Layer 5 of a small transformer language model trained on English Wikipedia (12 layers, counted from 0, width 128).
Take only the direct path to the model's output, skipping the later layers: a vector added to the residual stream pushes a token's score in proportion to its dot product with that token's output vector.

Output vectors of the tokens that the questions are about. A number n stands for (n - 500) times 0.0022.
"ubl": 660 348 520 633 714 515 588 475 393 494 648 383 574 294 638 506 564 433 523 641 657 469 564 598 459 474 707 511 505 595 287 357 658 445 519 451 302 740 385 660 370 426 570 556 500 386 404 292 373 510 513 681 396 529 545 350 609 611 610 525 244 490 679 631 463 487 735 427 473 597 446 381 458 364 663 313 496 602 461 98 718 560 481 441 602 467 433 552 620 209 521 617 413 524 464 478 485 339 540 567 232 504 588 583 772 404 564 634 410 588 652 521 462 554 656 478 622 441 384 626 358 387 847 598 555 438 507 406
"it": 525 600 368 577 382 368 573 625 692 502 320 483 506 638 729 467 615 382 477 633 420 518 717 254 491 689 450 428 334 483 392 255 599 563 371 487 366 418 458 296 464 578 520 585 602 443 396 493 544 540 422 414 367 489 344 484 543 460 450 461 506 370 472 544 477 467 402 582 434 437 635 469 526 455 692 704 340 570 331 699 623 455 548 310 500 569 325 535 614 533 638 355 497 418 506 538 465 619 580 513 368 362 404 638 619 385 600 505 423 400 379 456 377 654 483 503 516 481 500 683 571 692 457 576 376 532 439 484
".": 295 543 473 483 508 446 408 509 464 504 447 498 485 406 435 474 356 618 590 375 407 646 389 524 370 653 565 350 478 476 312 633 500 482 636 291 539 426 405 401 334 468 524 667 599 498 652 490 506 454 424 432 329 456 384 367 638 497 550 438 397 461 676 587 465 451 477 577 376 450 637 387 581 550 424 645 509 424 566 662 605 407 465 476 653 430 622 481 532 624 497 315 620 531 275 611 395 648 416 410 593 373 517 552 412 454 628 461 554 379 568 569 680 418 533 413 387 358 443 471 380 453 410 439 513 594 333 524
"reat": 702 563 390 640 608 481 783 393 431 499 648 374 593 624 555 596 417 342 400 407 493 279 606 360 635 438 674 588 588 554 401 437 518 573 504 655 388 593 720 628 530 530 615 348 698 647 682 315 292 611 274 600 492 446 590 797 555 601 526 496 344 594 633 551 615 529 529 462 361 690 494 363 422 451 290 615 465 689 356 540 694 563 623 668 529 375 543 566 828 219 610 504 339 575 416 403 515 583 489 497 428 382 645 445 599 507 436 561 338 588 561 431 461 609 565 391 329 627 438 587 497 525 485 318 280 407 611 633
" part": 401 401 492 500 434 426 637 424 427 500 490 356 429 591 363 461 486 396 491 556 472 444 483 483 516 527 467 733 423 680 302 520 615 475 511 523 439 427 489 556 522 508 503 348 486 510 597 354 554 464 579 430 488 604 534 637 389 518 564 415 385 421 593 544 572 478 357 465 544 576 385 503 529 413 468 563 420 463 554 347 429 596 488 611 350 652 409 497 515 449 380 286 525 502 349 639 548 548 457 545 158 508 471 325 477 400 287 630 543 738 476 547 524 422 629 420 525 681 559 426 585 516 552 495 647 516 576 566
" work": 339 322 538 529 510 503 502 398 589 498 558 390 514 575 659 384 671 411 531 486 519 405 551 522 454 474 612 470 680 597 360 497 553 476 528 494 441 516 405 715 464 448 381 602 495 498 513 379 526 542 445 551 560 583 614 426 340 510 632 456 460 477 512 465 498 617 613 356 398 540 600 458 497 474 447 699 417 572 508 447 454 507 530 519 457 516 406 594 554 559 444 473 336 394 420 403 673 395 500 554 213 468 472 293 438 526 521 581 425 512 495 546 381 327 640 497 416 557 653 601 422 457 740 467 621 595 600 533
" P": 534 417 458 725 521 347 458 393 588 500 542 422 399 421 513 494 467 428 409 599 478 551 385 520 580 618 453 553 409 563 592 601 483 608 483 467 391 461 536 364 547 414 465 611 506 574 467 458 579 469 490 442 464 607 486 366 439 449 632 459 559 586 490 513 592 555 558 464 614 545 427 490 410 485 447 432 602 633 519 547 384 594 504 580 517 551 430 528 372 575 576 341 591 436 441 504 500 541 536 548 583 479 535 527 480 467 568 491 646 573 440 480 402 510 415 527 521 565 583 517 544 452 445 530 491 487 535 579
" sy": 413 383 500 471 726 506 503 621 528 503 618 372 600 552 374 557 436 429 590 621 476 409 507 392 547 367 616 755 605 621 490 507 655 414 555 659 449 530 407 600 391 606 440 586 533 403 468 311 571 516 429 553 384 449 584 603 469 541 452 454 645 542 513 381 563 596 491 547 331 522 474 600 648 479 398 604 431 437 383 340 556 511 390 595 440 645 460 475 538 554 453 425 601 512 521 414 606 305 567 376 286 613 763 354 383 491 364 421 439 714 411 525 318 395 561 509 434 545 558 424 468 502 562 474 296 503 538 503
"out": 645 468 493 314 514 458 714 496 577 494 356 568 500 515 579 630 428 531 281 874 405 546 720 696 549 378 572 481 430 569 295 527 357 310 741 289 461 519 631 872 483 500 531 577 614 459 322 394 411 667 411 547 658 432 447 496 483 623 634 254 644 616 584 299 640 390 475 605 233 508 516 386 681 558 632 549 683 333 354 354 456 638 561 615 381 362 399 388 745 507 556 516 329 543 422 523 492 500 497 515 360 601 511 430 581 738 352 609 454 504 439 409 475 531 424 533 632 406 378 305 338 416 364 487 644 365 587 316
" ch": 348 406 518 481 602 515 467 495 535 499 469 364 497 541 441 658 571 545 381 422 485 342 444 385 533 425 594 636 550 660 444 570 627 391 373 551 404 592 552 469 644 527 389 540 384 505 519 443 497 484 514 495 419 542 537 490 313 502 567 479 596 376 561 433 545 537 543 433 424 435 485 456 704 449 572 638 488 503 337 573 462 554 627 577 428 599 483 605 482 614 477 432 443 530 463 431 629 490 540 508 418 483 612 372 409 354 445 593 495 576 512 582 599 486 528 583 478 467 496 361 531 637 649 537 408 523 428 444
" time": 471 201 576 507 471 453 582 541 537 495 418 308 496 453 376 556 561 377 474 342 543 561 531 358 633 547 554 549 811 497 401 569 497 341 398 354 456 504 510 595 421 529 600 490 525 433 483 411 377 400 455 474 485 572 656 389 226 432 384 392 549 370 577 392 442 307 376 537 444 466 448 570 437 589 757 380 483 401 431 379 494 765 482 722 482 475 544 497 590 449 583 259 458 431 465 423 698 420 699 311 29 291 446 380 462 699 408 597 359 597 510 567 243 513 569 507 639 533 528 402 423 666 420 230 578 443 441 365
"ous": 557 437 603 442 345 427 719 466 474 503 429 531 632 633 486 265 379 601 599 532 500 455 535 476 593 257 657 539 316 489 619 336 484 512 541 496 522 317 635 788 588 370 478 351 692 626 546 435 367 565 395 575 504 383 611 380 369 765 693 421 547 496 382 782 402 616 504 620 550 458 425 387 525 400 500 571 595 699 504 722 823 714 473 410 563 689 542 552 723 360 596 266 520 526 383 362 512 512 555 355 145 445 568 555 415 798 489 609 229 342 584 411 421 276 474 711 580 530 437 523 664 457 979 572 542 357 408 618
" No": 513 413 546 367 428 489 666 563 538 498 546 448 530 422 519 417 472 634 417 674 569 451 483 570 500 641 408 660 538 565 494 540 414 628 489 469 453 503 593 555 512 650 540 476 508 441 545 399 556 512 475 343 535 590 633 471 425 510 592 667 631 544 352 545 465 384 595 546 400 483 507 479 575 477 670 387 579 692 375 553 523 539 437 712 323 465 476 413 431 351 592 446 459 438 659 648 650 416 468 583 488 429 670 456 474 635 521 489 742 547 671 444 445 361 460 530 475 518 471 457 517 473 478 557 368 461 511 379

Output weights of attention head 1. The head adds the sum of these rows, row i times number i of z. A number n stands for (n - 500) times 0.0011.
o0: 536 278 620 671 583 629 333 512 453 363 733 492 388 485 733 365 384 625 132 682 758 338 600 186 518 751 574 755 556 566 619 737 462 441 317 312 665 326 469 611 428 302 520 502 476 586 250 519 594 498 488 374 480 399 572 373 567 437 669 552 509 456 627 672 775 565 571 683 308 388 629 586 614 513 379 581 421 590 215 488 339 240 424 542 535 453 214 513 262 472 564 691 523 665 339 482 635 386 582 398 495 563 515 343 579 633 614 435 398 208 676 830 672 453 214 276 526 518 736 468 317 529 556 463 485 683 408 845
o1: 462 693 646 412 589 418 559 391 326 604 538 539 449 326 501 369 644 618 485 792 260 555 392 423 205 757 250 594 678 469 458 561 666 703 409 640 354 415 415 279 547 488 418 518 354 407 470 488 644 644 539 711 369 506 453 444 659 415 382 436 502 220 350 486 598 299 269 503 518 647 308 605 631 667 495 555 463 714 244 711 513 474 802 523 256 517 469 381 672 517 719 575 439 247 474 682 420 362 457 414 375 272 497 474 613 496 355 394 614 729 483 482 547 581 740 373 193 431 537 327 660 512 525 673 371 455 644 523
o2: 368 535 425 659 742 564 423 615 642 538 381 588 687 698 167 472 555 560 361 521 645 179 733 442 490 526 639 259 342 521 584 476 671 588 306 388 381 514 305 483 612 616 379 629 604 463 476 684 30 562 505 684 506 163 600 650 616 642 559 437 493 755 394 499 416 719 121 490 449 339 631 553 495 491 301 579 473 281 651 424 652 574 428 469 720 471 526 592 779 738 498 225 595 584 568 544 347 474 470 467 418 497 520 343 513 263 692 601 326 764 442 386 551 246 619 435 403 485 426 338 545 490 623 469 444 701 402 501
o3: 294 446 499 315 406 534 581 327 494 657 326 589 338 730 375 543 528 758 601 513 627 574 456 201 291 447 460 548 493 342 604 832 468 568 334 471 745 777 462 501 519 707 510 446 704 625 311 449 754 673 539 639 700 360 599 456 628 461 429 682 521 618 435 661 545 468 392 397 258 385 800 627 508 661 300 588 386 557 691 626 689 359 401 424 373 319 633 847 449 530 423 534 416 555 300 516 303 384 357 517 314 581 335 547 384 326 579 790 563 440 503 391 681 613 422 421 499 660 791 523 493 374 489 601 404 705 295 517
o4: 588 210 579 618 570 466 580 434 532 732 643 603 422 664 526 398 568 607 160 706 589 645 850 535 504 452 488 538 774 503 368 861 442 446 430 522 629 516 457 470 548 383 687 485 387 425 648 527 529 421 313 519 575 766 568 386 318 447 544 427 747 379 609 496 486 517 504 595 224 414 461 657 710 470 660 447 525 586 479 742 415 453 402 465 536 368 525 563 455 553 749 757 584 588 766 367 490 341 607 708 600 106 380 440 525 515 706 368 471 452 594 428 428 668 440 247 587 513 534 389 310 361 343 469 439 691 343 458
o5: 818 411 577 563 655 492 523 532 499 288 514 573 458 350 293 483 358 551 612 218 430 545 601 234 399 527 795 518 440 287 494 641 605 314 746 575 285 565 426 558 659 474 416 469 553 392 562 364 384 587 523 534 474 451 477 577 271 601 509 412 542 416 537 520 477 304 574 243 527 568 406 412 482 426 372 828 503 412 456 362 500 570 448 303 484 623 519 606 558 658 312 488 739 728 443 368 599 540 545 399 460 495 305 639 440 507 732 410 229 514 553 498 509 470 419 684 362 391 402 627 419 606 792 537 436 390 516 597
o6: 497 449 497 524 359 364 375 546 592 564 504 548 591 368 412 341 385 714 285 307 564 583 503 547 358 535 391 100 460 225 505 285 415 646 446 515 695 620 372 449 473 470 429 485 486 463 338 718 556 400 533 714 604 546 704 601 459 455 543 354 408 522 271 257 482 530 201 297 521 465 413 651 395 549 587 393 456 428 578 288 708 364 393 142 471 567 432 572 469 443 440 453 127 437 308 357 682 429 573 445 663 199 477 494 80 511 698 668 446 839 472 630 605 406 390 451 391 663 457 570 475 437 665 471 711 399 568 288
o7: 539 522 647 664 487 415 618 377 280 572 647 552 505 340 682 615 857 312 412 323 475 391 632 761 365 647 607 536 582 404 450 600 617 706 417 568 655 550 330 626 362 309 247 226 369 565 376 548 551 718 576 427 605 514 179 468 561 587 732 656 381 464 582 399 391 558 687 407 505 492 434 42 330 455 568 222 812 622 627 686 454 578 435 526 549 604 668 676 551 618 464 811 618 330 351 421 443 301 390 646 368 633 572 562 653 694 493 614 592 483 686 595 463 869 630 472 438 548 688 457 709 461 563 434 369 438 644 693
o8: 492 457 661 452 513 892 566 637 543 428 415 526 781 413 563 637 483 441 491 419 487 388 771 483 303 506 579 521 389 488 487 617 453 425 576 444 585 587 391 322 660 530 475 297 258 480 560 553 272 361 502 348 602 446 447 651 695 549 585 559 555 524 394 392 546 416 537 571 308 385 400 728 692 534 606 420 743 457 541 583 335 511 464 302 499 566 364 270 752 429 502 907 566 561 707 679 330 532 415 477 563 437 758 727 241 504 612 512 450 790 521 603 450 608 272 595 306 355 233 288 522 521 409 661 521 475 429 445
o9: 630 709 574 537 354 380 650 302 458 542 382 540 406 386 631 568 363 556 601 564 584 446 369 774 610 839 577 562 524 104 456 513 346 651 600 351 486 696 685 322 810 460 742 452 342 616 314 714 495 383 459 193 579 513 504 431 323 336 785 559 491 352 452 633 498 363 589 641 481 597 381 489 354 602 592 579 657 534 440 859 451 488 414 629 442 484 612 479 455 545 593 584 693 522 695 377 507 411 565 433 447 747 382 423 490 282 641 531 700 330 709 547 475 492 478 112 420 659 343 455 495 406 424 435 337 491 597 659
o10: 414 397 621 423 482 454 630 274 742 521 509 417 643 450 559 651 470 297 565 608 372 470 415 565 360 953 595 592 592 306 608 243 561 483 534 449 784 247 526 610 328 680 487 589 691 436 660 544 327 487 634 454 444 652 447 567 881 429 912 469 313 536 726 587 557 433 511 452 376 496 511 422 266 457 386 575 389 483 456 396 489 273 412 322 539 675 311 647 288 591 700 700 572 487 636 259 467 464 92 759 261 274 553 240 584 475 529 331 262 505 591 545 244 604 495 207 289 589 304 820 473 612 347 602 497 367 495 458
o11: 626 550 692 430 259 654 641 445 520 440 480 525 498 394 431 833 480 729 384 348 378 630 338 564 248 569 465 522 795 424 566 525 491 521 483 398 715 542 551 468 364 340 637 365 198 343 530 287 767 465 674 493 552 555 465 751 490 570 379 770 735 391 185 448 540 439 487 473 467 589 486 463 275 542 655 377 384 378 212 668 276 478 466 324 583 393 540 547 415 586 334 716 402 513 719 635 578 573 595 416 649 599 445 321 322 500 387 448 545 510 745 539 396 497 868 592 394 462 353 465 624 529 453 472 741 560 522 445
o12: 310 537 463 424 356 591 269 564 415 455 233 599 465 533 338 503 795 536 404 574 180 413 573 516 709 774 566 429 639 492 409 408 696 625 497 723 402 743 299 415 335 748 444 302 568 342 319 504 399 467 309 624 639 813 499 374 381 495 475 658 304 535 380 257 402 682 662 244 445 414 575 561 507 529 764 507 568 613 679 668 734 593 763 530 265 452 446 370 269 536 654 310 490 474 534 399 463 321 453 612 418 341 470 389 255 475 584 495 558 441 464 665 588 623 266 721 574 469 724 484 558 558 541 864 594 544 505 578
o13: 447 307 642 565 554 582 459 652 649 440 439 486 609 455 553 488 541 480 708 232 476 241 327 551 230 490 500 345 519 335 416 324 502 541 401 487 532 571 681 503 585 634 505 720 634 726 530 479 367 414 441 252 489 502 547 741 544 465 533 637 634 454 471 505 647 349 612 406 645 615 853 575 688 593 488 510 461 707 399 530 635 461 661 458 341 598 544 337 539 541 564 505 785 420 347 199 646 537 632 509 543 549 720 384 285 542 602 455 511 644 637 554 434 723 565 440 434 450 361 535 578 397 297 399 540 728 536 447
o14: 523 474 640 344 244 583 301 471 251 276 566 357 461 391 365 477 581 593 447 354 599 735 458 453 240 468 338 497 602 347 514 359 144 470 575 562 438 210 388 478 546 568 512 528 631 574 453 606 673 521 412 487 411 667 282 465 400 550 384 441 541 653 321 402 778 403 497 145 601 416 654 326 393 554 620 664 617 538 467 400 677 622 499 416 460 676 474 570 746 479 112 239 450 551 635 629 514 638 607 355 665 430 296 632 517 503 597 732 586 398 598 394 622 519 422 542 563 650 153 557 789 361 518 540 448 499 425 363
o15: 424 457 524 631 587 473 625 429 653 332 575 418 481 805 487 722 366 521 284 515 544 657 474 707 476 369 496 522 333 329 608 680 596 606 408 258 378 199 317 742 328 431 598 612 634 350 609 300 533 544 473 299 406 322 271 450 241 482 619 404 718 581 542 204 506 474 460 813 363 679 547 478 576 252 625 653 464 577 391 554 183 288 618 603 654 471 343 707 570 678 374 517 435 655 624 416 502 414 633 246 847 772 587 451 311 156 756 531 301 393 669 647 610 768 699 528 650 305 494 781 384 466 395 601 583 551 336 535
o16: 548 547 398 494 602 396 501 207 489 625 469 476 593 414 441 588 476 397 747 512 625 441 585 409 771 420 610 453 358 444 349 407 598 583 367 653 470 346 552 530 381 241 613 471 542 430 589 549 491 457 429 725 399 755 307 367 394 474 593 321 395 410 766 324 309 505 816 659 477 477 315 492 228 409 496 688 478 368 638 555 539 499 566 544 575 559 593 451 273 701 478 745 147 302 664 362 550 268 474 518 618 866 600 630 225 456 241 564 417 412 507 586 262 401 279 382 613 457 617 570 550 440 613 595 315 411 244 467
o17: 102 582 400 367 713 672 511 678 649 455 457 379 528 546 195 393 539 557 750 328 642 647 707 422 391 439 461 398 497 512 552 461 566 421 590 618 530 560 604 210 635 578 338 680 273 252 433 499 583 457 521 335 225 629 716 560 319 400 491 571 487 499 512 429 580 771 610 612 459 438 473 377 190 586 753 312 641 567 507 468 559 586 550 557 467 612 624 597 439 356 245 634 423 466 534 632 581 394 522 368 152 472 679 578 552 427 834 555 472 581 307 456 862 577 497 253 712 449 610 650 599 688 541 517 406 408 535 338
o18: 599 390 717 480 336 445 454 522 575 602 426 539 611 455 274 555 562 484 246 480 511 412 554 463 497 560 536 470 618 620 443 449 313 611 541 323 510 411 406 415 570 485 578 607 559 645 553 789 169 602 399 377 558 525 574 462 687 444 766 422 549 335 641 647 571 362 389 453 520 471 462 200 407 366 496 467 750 574 592 535 331 405 701 487 467 503 387 440 490 455 401 508 244 396 480 414 615 429 311 480 568 655 323 375 650 655 489 332 572 588 494 510 563 384 614 568 650 323 471 513 577 744 473 348 477 412 509 405
o19: 638 753 509 443 370 338 609 858 390 642 569 446 359 305 527 785 505 343 440 509 689 122 382 488 504 567 434 606 595 865 318 642 472 561 677 493 529 373 649 577 461 302 374 471 473 621 485 508 666 422 459 413 502 521 610 633 438 470 422 468 695 423 443 376 467 301 536 670 761 300 366 660 668 310 511 425 607 519 455 622 376 461 833 466 367 616 460 420 676 297 710 535 501 496 610 628 411 507 482 717 151 326 406 416 178 218 417 807 433 417 669 530 671 544 393 536 374 544 522 378 443 708 542 569 564 386 375 496
o20: 376 524 399 633 532 295 580 439 515 654 647 567 619 614 629 524 415 266 497 514 557 469 454 646 343 799 480 911 398 973 455 582 542 388 456 734 453 253 225 808 404 274 395 598 478 506 531 640 588 549 402 332 240 537 419 203 789 417 799 566 488 412 640 831 524 510 529 603 274 530 548 551 500 399 433 618 522 436 470 387 532 442 373 242 379 491 600 307 490 567 330 601 358 446 324 507 646 362 413 425 411 343 658 421 607 313 470 391 444 474 559 668 519 517 646 87 429 257 284 319 385 475 454 391 503 338 488 447
o21: 423 239 414 544 781 510 187 706 618 378 355 682 303 452 537 221 164 459 524 577 365 389 564 602 264 459 338 418 450 461 588 467 512 488 441 579 490 851 512 414 366 444 380 635 680 619 634 475 678 606 468 395 216 412 493 515 465 585 369 670 575 465 459 519 708 458 507 547 557 339 609 467 305 311 652 479 431 626 520 346 703 328 605 504 439 484 591 300 354 536 402 420 321 589 509 550 555 430 460 439 602 597 404 487 376 496 531 397 392 507 491 237 513 369 604 333 375 564 317 730 375 619 706 733 280 409 800 390
o22: 605 348 508 500 279 687 713 365 574 549 435 489 754 376 567 546 228 392 628 584 363 722 638 669 492 384 449 523 554 468 665 740 360 477 347 474 601 499 558 301 444 581 500 515 281 487 437 203 458 463 706 531 391 569 572 306 536 408 465 308 204 623 572 426 507 468 547 539 376 375 348 657 508 485 428 492 444 249 458 534 268 656 704 348 489 564 523 537 292 400 640 324 527 533 624 336 460 518 450 434 647 561 313 350 346 488 506 614 614 393 630 447 581 560 545 362 344 529 570 641 345 491 201 731 316 543 470 300
o23: 407 675 330 419 635 474 382 544 425 473 336 400 470 280 784 448 656 485 380 611 566 576 504 563 471 454 441 505 501 566 425 591 832 333 772 630 445 443 345 666 334 486 346 348 476 590 983 632 580 254 430 511 502 435 284 538 386 357 498 484 54 647 626 268 426 439 365 294 671 542 398 532 471 526 331 403 422 464 427 510 476 367 666 439 619 514 367 498 500 602 335 484 541 494 437 439 745 521 527 457 673 512 549 468 354 519 473 573 811 536 401 355 506 476 487 615 526 688 589 510 405 586 614 532 379 506 513 653
o24: 353 422 530 589 716 372 530 517 482 519 497 679 398 642 703 373 625 215 439 732 570 322 399 564 307 381 422 670 513 620 297 551 479 479 658 484 373 319 485 501 500 499 702 255 649 322 488 290 548 593 383 529 238 500 534 385 740 473 442 556 363 551 528 232 495 602 612 548 403 387 456 548 419 616 441 485 615 625 268 341 545 698 699 455 258 651 378 646 357 556 525 374 669 606 568 528 593 416 446 481 140 611 594 363 626 380 631 425 702 628 493 532 357 420 621 420 516 630 302 579 572 530 661 546 530 244 364 591
o25: 315 338 327 190 182 511 461 630 447 491 428 529 490 553 785 359 418 402 391 488 382 656 431 586 466 545 621 234 438 219 332 611 396 535 591 563 635 481 473 807 382 663 399 473 632 574 232 266 553 773 541 570 580 288 652 597 404 582 267 514 525 895 239 440 446 408 557 651 329 464 670 417 439 604 605 531 602 416 620 673 714 632 889 392 426 585 422 525 531 336 314 634 344 517 507 636 157 561 345 416 254 436 358 729 320 741 359 803 559 333 227 446 425 380 453 485 520 499 636 485 262 555 548 673 599 456 368 406
o26: 625 754 569 323 445 369 718 532 389 494 194 338 544 166 162 530 217 556 574 378 513 317 329 283 402 533 533 464 521 361 698 437 523 520 678 163 617 361 553 421 642 377 514 448 577 350 481 427 588 294 716 260 440 326 457 740 607 480 617 659 607 322 346 374 695 498 410 644 686 583 462 338 514 728 580 335 707 340 334 478 535 520 591 463 575 643 477 367 182 559 505 330 547 488 613 565 507 590 425 594 492 511 467 464 457 668 313 518 583 380 631 575 452 763 459 411 550 567 510 430 338 586 451 505 650 435 754 218
o27: 480 680 682 255 576 593 694 409 452 599 342 483 431 507 667 366 693 498 379 571 364 280 667 608 410 439 533 370 416 438 261 222 702 581 462 271 438 488 474 585 589 264 290 586 595 468 496 710 477 428 620 536 593 653 591 632 521 359 525 596 532 588 351 381 346 593 661 428 833 410 541 317 404 194 659 427 302 407 562 501 186 470 873 433 598 355 613 193 419 340 546 684 310 498 377 950 563 392 487 402 197 579 587 396 671 537 524 376 417 626 267 780 587 362 592 439 716 360 396 12 441 457 510 441 383 475 494 304
o28: 559 317 330 795 508 401 576 410 804 423 283 490 391 536 323 506 651 421 686 247 471 548 466 753 373 136 570 539 420 341 671 404 354 664 271 621 503 236 501 561 333 542 440 574 439 553 169 445 407 551 673 654 363 321 457 515 315 318 615 585 452 493 400 542 623 557 693 470 550 524 540 530 200 464 176 322 503 552 547 471 581 308 564 332 341 425 529 603 447 345 313 538 839 458 340 486 384 308 576 322 323 509 356 772 227 524 510 510 630 567 505 605 418 521 423 829 361 443 488 574 532 489 538 529 394 654 723 553
o29: 539 306 566 429 417 569 367 542 315 713 307 489 282 532 450 418 638 561 528 638 404 476 545 355 574 446 611 424 426 392 447 94 697 409 600 622 646 571 530 173 386 626 454 544 586 462 422 704 517 502 627 650 400 480 412 573 569 562 332 741 235 735 637 434 602 628 551 456 409 577 475 263 400 787 339 587 814 367 660 274 553 280 594 225 668 583 546 594 479 286 551 564 397 570 518 682 208 648 236 645 393 373 503 439 590 428 602 672 538 503 630 552 358 496 439 439 594 735 501 578 695 550 650 527 428 597 587 378
o30: 694 659 560 243 636 422 263 589 385 507 530 567 396 610 513 520 460 497 683 304 213 469 307 198 404 363 788 411 606 415 390 484 478 347 498 550 589 314 379 506 538 660 456 544 503 579 706 478 543 342 369 465 289 368 515 547 448 571 317 663 678 386 488 397 705 518 556 465 515 363 441 581 311 740 674 330 304 251 403 707 744 680 414 681 443 467 857 370 557 479 693 843 605 753 151 287 436 107 520 296 340 590 268 608 531 520 714 646 504 513 366 813 723 327 395 480 616 544 394 590 503 503 552 372 483 503 444 584
o31: 542 635 391 561 654 579 384 451 476 529 323 619 632 486 633 533 710 338 448 928 361 532 373 423 354 735 597 341 459 293 458 269 481 754 272 635 172 579 464 452 577 335 519 492 799 399 498 450 627 777 581 615 272 392 608 402 310 424 814 518 683 471 343 551 829 328 619 564 155 546 496 396 354 651 727 422 576 367 399 484 433 500 560 479 525 472 321 407 463 712 456 202 707 482 213 423 393 550 476 359 598 175 382 619 498 742 436 597 260 373 645 353 609 380 535 397 485 556 493 486 469 504 668 648 744 611 543 796

Each question shows a token from some text and the vector z that the head gathered there. A number n stands for (n - 500) times 0.014.

"ad": 515 567 529 484 536 492 469 532 487 524 479 491 509 500 524 528 541 462 493 549 529 465 474 522 502 528 492 497 525 500 478 551
Which of these tokens does it push down most? " time"

" a": 511 551 533 493 543 560 452 485 461 445 473 529 471 475 499 526 518 463 488 531 506 522 489 496 544 505 500 530 465 500 523 499
Which of these tokens does it push down most? " P"

",": 408 435 437 447 523 478 520 554 520 638 421 448 530 614 508 500 511 499 484 463 554 504 530 558 585 485 450 506 509 440 519 554
Which three tokens does it push up most, strongest first? " P", " No", "ubl"

" the": 483 571 513 452 566 524 495 472 467 506 529 473 552 517 517 520 515 476 537 605 494 497 530 482 513 504 497 505 510 483 455 507
Which two tokens does it push up most, strongest first? "it", " No"

" for": 519 492 499 457 462 515 462 480 450 486 490 532 481 512 496 511 457 503 542 539 533 469 532 479 562 475 504 490 500 481 516 483
Which three tokens does it push up most, strongest first? " part", " time", " sy"

"act": 544 505 492 494 510 514 466 523 454 524 488 491 508 520 514 540 455 497 522 504 524 480 496 489 509 475 492 459 484 503 524 523
Pushed up most: " P"

" elect": 516 501 476 443 470 519 501 528 480 516 545 471 498 448 610 576 464 503 484 523 507 517 524 446 514 505 425 516 514 481 543 484
Which three tokens does it push up most, strongest first? "ubl", "ous", "it"

"p": 566 474 523 483 506 487 499 521 486 473 495 476 543 533 509 505 480 453 553 510 505 514 473 493 507 496 470 445 469 491 525 528
Which three tokens does it push up most, strongest first? " work", "reat", "ous"

"is": 543 506 489 463 511 493 465 517 452 536 487 434 528 521 506 545 467 494 515 512 513 496 547 493 542 480 495 467 480 493 524 518
Pushed up most: " P"

" The": 542 504 502 442 482 497 503 473 446 487 476 470 508 497 517 514 481 495 529 481 497 488 535 507 524 490 508 478 472 500 546 496
Pushed up most: " time"

" W": 525 510 488 452 491 490 496 528 476 524 508 484 502 475 561 554 468 494 491 506 513 511 516 482 522 494 458 504 492 496 538 507
Which three tokens does it push up most, strongest first? "ubl", " P", "it"

"rit": 581 495 508 504 499 488 531 499 478 469 504 471 542 549 508 536 470 444 554 471 527 502 502 496 535 495 469 467 483 474 559 514
Which two tokens does it push up most, strongest first? " work", "."

"ire": 524 475 464 502 540 527 499 541 440 418 464 463 496 520 520 503 446 562 571 488 578 492 602 507 582 498 532 460 452 421 596 435
Which of these tokens does it push down most? "it"

"r": 552 512 509 470 494 507 489 496 474 506 470 503 490 466 540 546 470 485 505 525 498 502 469 482 518 502 506 485 482 481 524 488
Which of these tokens does it push down most? "ubl"

"ing": 482 620 709 435 718 567 350 573 518 440 711 439 833 593 434 574 547 310 490 654 461 533 443 418 537 529 492 506 619 469 353 551
Which of these tokens does it push down most? "."

"e": 557 502 522 482 526 502 472 518 479 462 478 485 492 489 516 563 485 527 533 524 516 499 508 481 474 483 477 470 496 511 505 492
Pushed up most: " ch"

" her": 598 539 538 444 532 522 593 544 621 504 450 579 391 630 456 499 537 475 498 506 562 526 595 494 494 466 345 335 391 556 462 522
Pushed up most: "reat"

"a": 561 519 503 468 526 523 502 498 489 541 500 485 477 457 545 536 451 515 504 517 510 487 501 486 517 481 507 502 467 520 558 499
Pushed up most: "."

"ort": 521 495 490 465 528 501 486 517 458 503 500 463 490 457 551 515 500 467 541 526 513 480 555 518 531 514 513 489 421 473 567 530
Which three tokens does it push up most, strongest first? "out", " time", "."

" th": 572 515 545 521 443 451 548 534 711 463 460 611 282 586 401 533 545 609 444 501 601 648 621 588 526 453 499 337 398 476 591 452
Which three tokens does it push up most, strongest first? " sy", ".", " ch"

"ed": 550 519 514 470 532 518 510 497 462 472 477 504 497 496 497 535 470 469 540 511 527 475 518 504 512 516 481 500 551 512 531 489
Pushed up most: " work"

"u": 558 460 464 501 470 477 435 496 459 521 511 474 510 553 531 518 450 518 507 519 490 503 556 495 524 521 477 470 441 486 536 474
Pushed up most: " No"

" ex": 536 489 493 491 525 507 467 506 469 497 515 489 511 531 518 541 474 490 525 504 532 488 513 492 485 490 495 488 496 499 506 501
Pushed up most: "."

"ction": 450 716 650 502 337 631 299 705 305 517 478 577 171 588 392 311 657 426 564 709 362 712 487 333 801 459 233 317 412 702 608 560
Pushed up most: "reat"

"i": 498 578 515 491 537 499 493 508 482 514 462 474 505 484 503 508 514 477 526 569 520 475 506 516 506 509 479 502 520 490 479 525
Which of these tokens does it push down most? "."

" sh": 540 470 479 471 502 494 480 521 468 531 504 459 488 447 542 509 499 495 528 519 506 496 561 493 524 511 516 493 425 504 586 524
Which of these tokens does it push down most? " sy"

"wn": 558 475 531 475 439 493 473 511 463 485 512 497 508 496 492 536 470 492 514 505 540 506 528 473 512 519 488 477 493 482 546 519
Which of these tokens does it push down most? " No"

"od": 389 434 393 449 538 504 486 604 523 584 298 355 407 687 501 407 707 505 401 504 468 473 432 564 617 376 334 533 517 488 446 565
Which of these tokens does it push down most? "."

" of": 572 473 436 597 526 561 454 433 465 475 450 465 422 576 378 590 486 427 540 558 571 522 571 454 585 446 546 403 467 580 465 481
Which three tokens does it push up most, strongest first? " sy", "reat", "."

"ity": 508 437 415 541 550 472 577 428 442 390 420 374 522 472 545 658 340 607 562 541 513 549 488 567 650 540 520 408 380 429 415 483
Which of these tokens does it push down most? "reat"

"en": 548 476 488 470 514 484 501 480 428 490 476 501 527 519 494 504 435 504 526 534 500 517 568 503 511 513 523 481 494 468 565 482
Which of these tokens does it push down most? "ubl"

" in": 553 473 500 501 520 569 433 480 423 481 496 506 483 542 508 551 451 539 499 473 556 467 503 456 499 484 516 418 516 468 550 441
Which three tokens does it push up most, strongest first? " sy", ".", " time"

"og": 548 529 497 476 524 489 492 486 440 484 451 502 496 511 519 552 470 495 527 512 528 457 493 509 511 508 486 463 485 511 522 521
Which of these tokens does it push down most? "ubl"

" as": 513 533 513 452 460 552 537 510 404 454 476 479 526 509 558 455 429 504 508 457 418 483 524 519 554 464 529 476 511 447 511 554
Which of these tokens does it push down most? "out"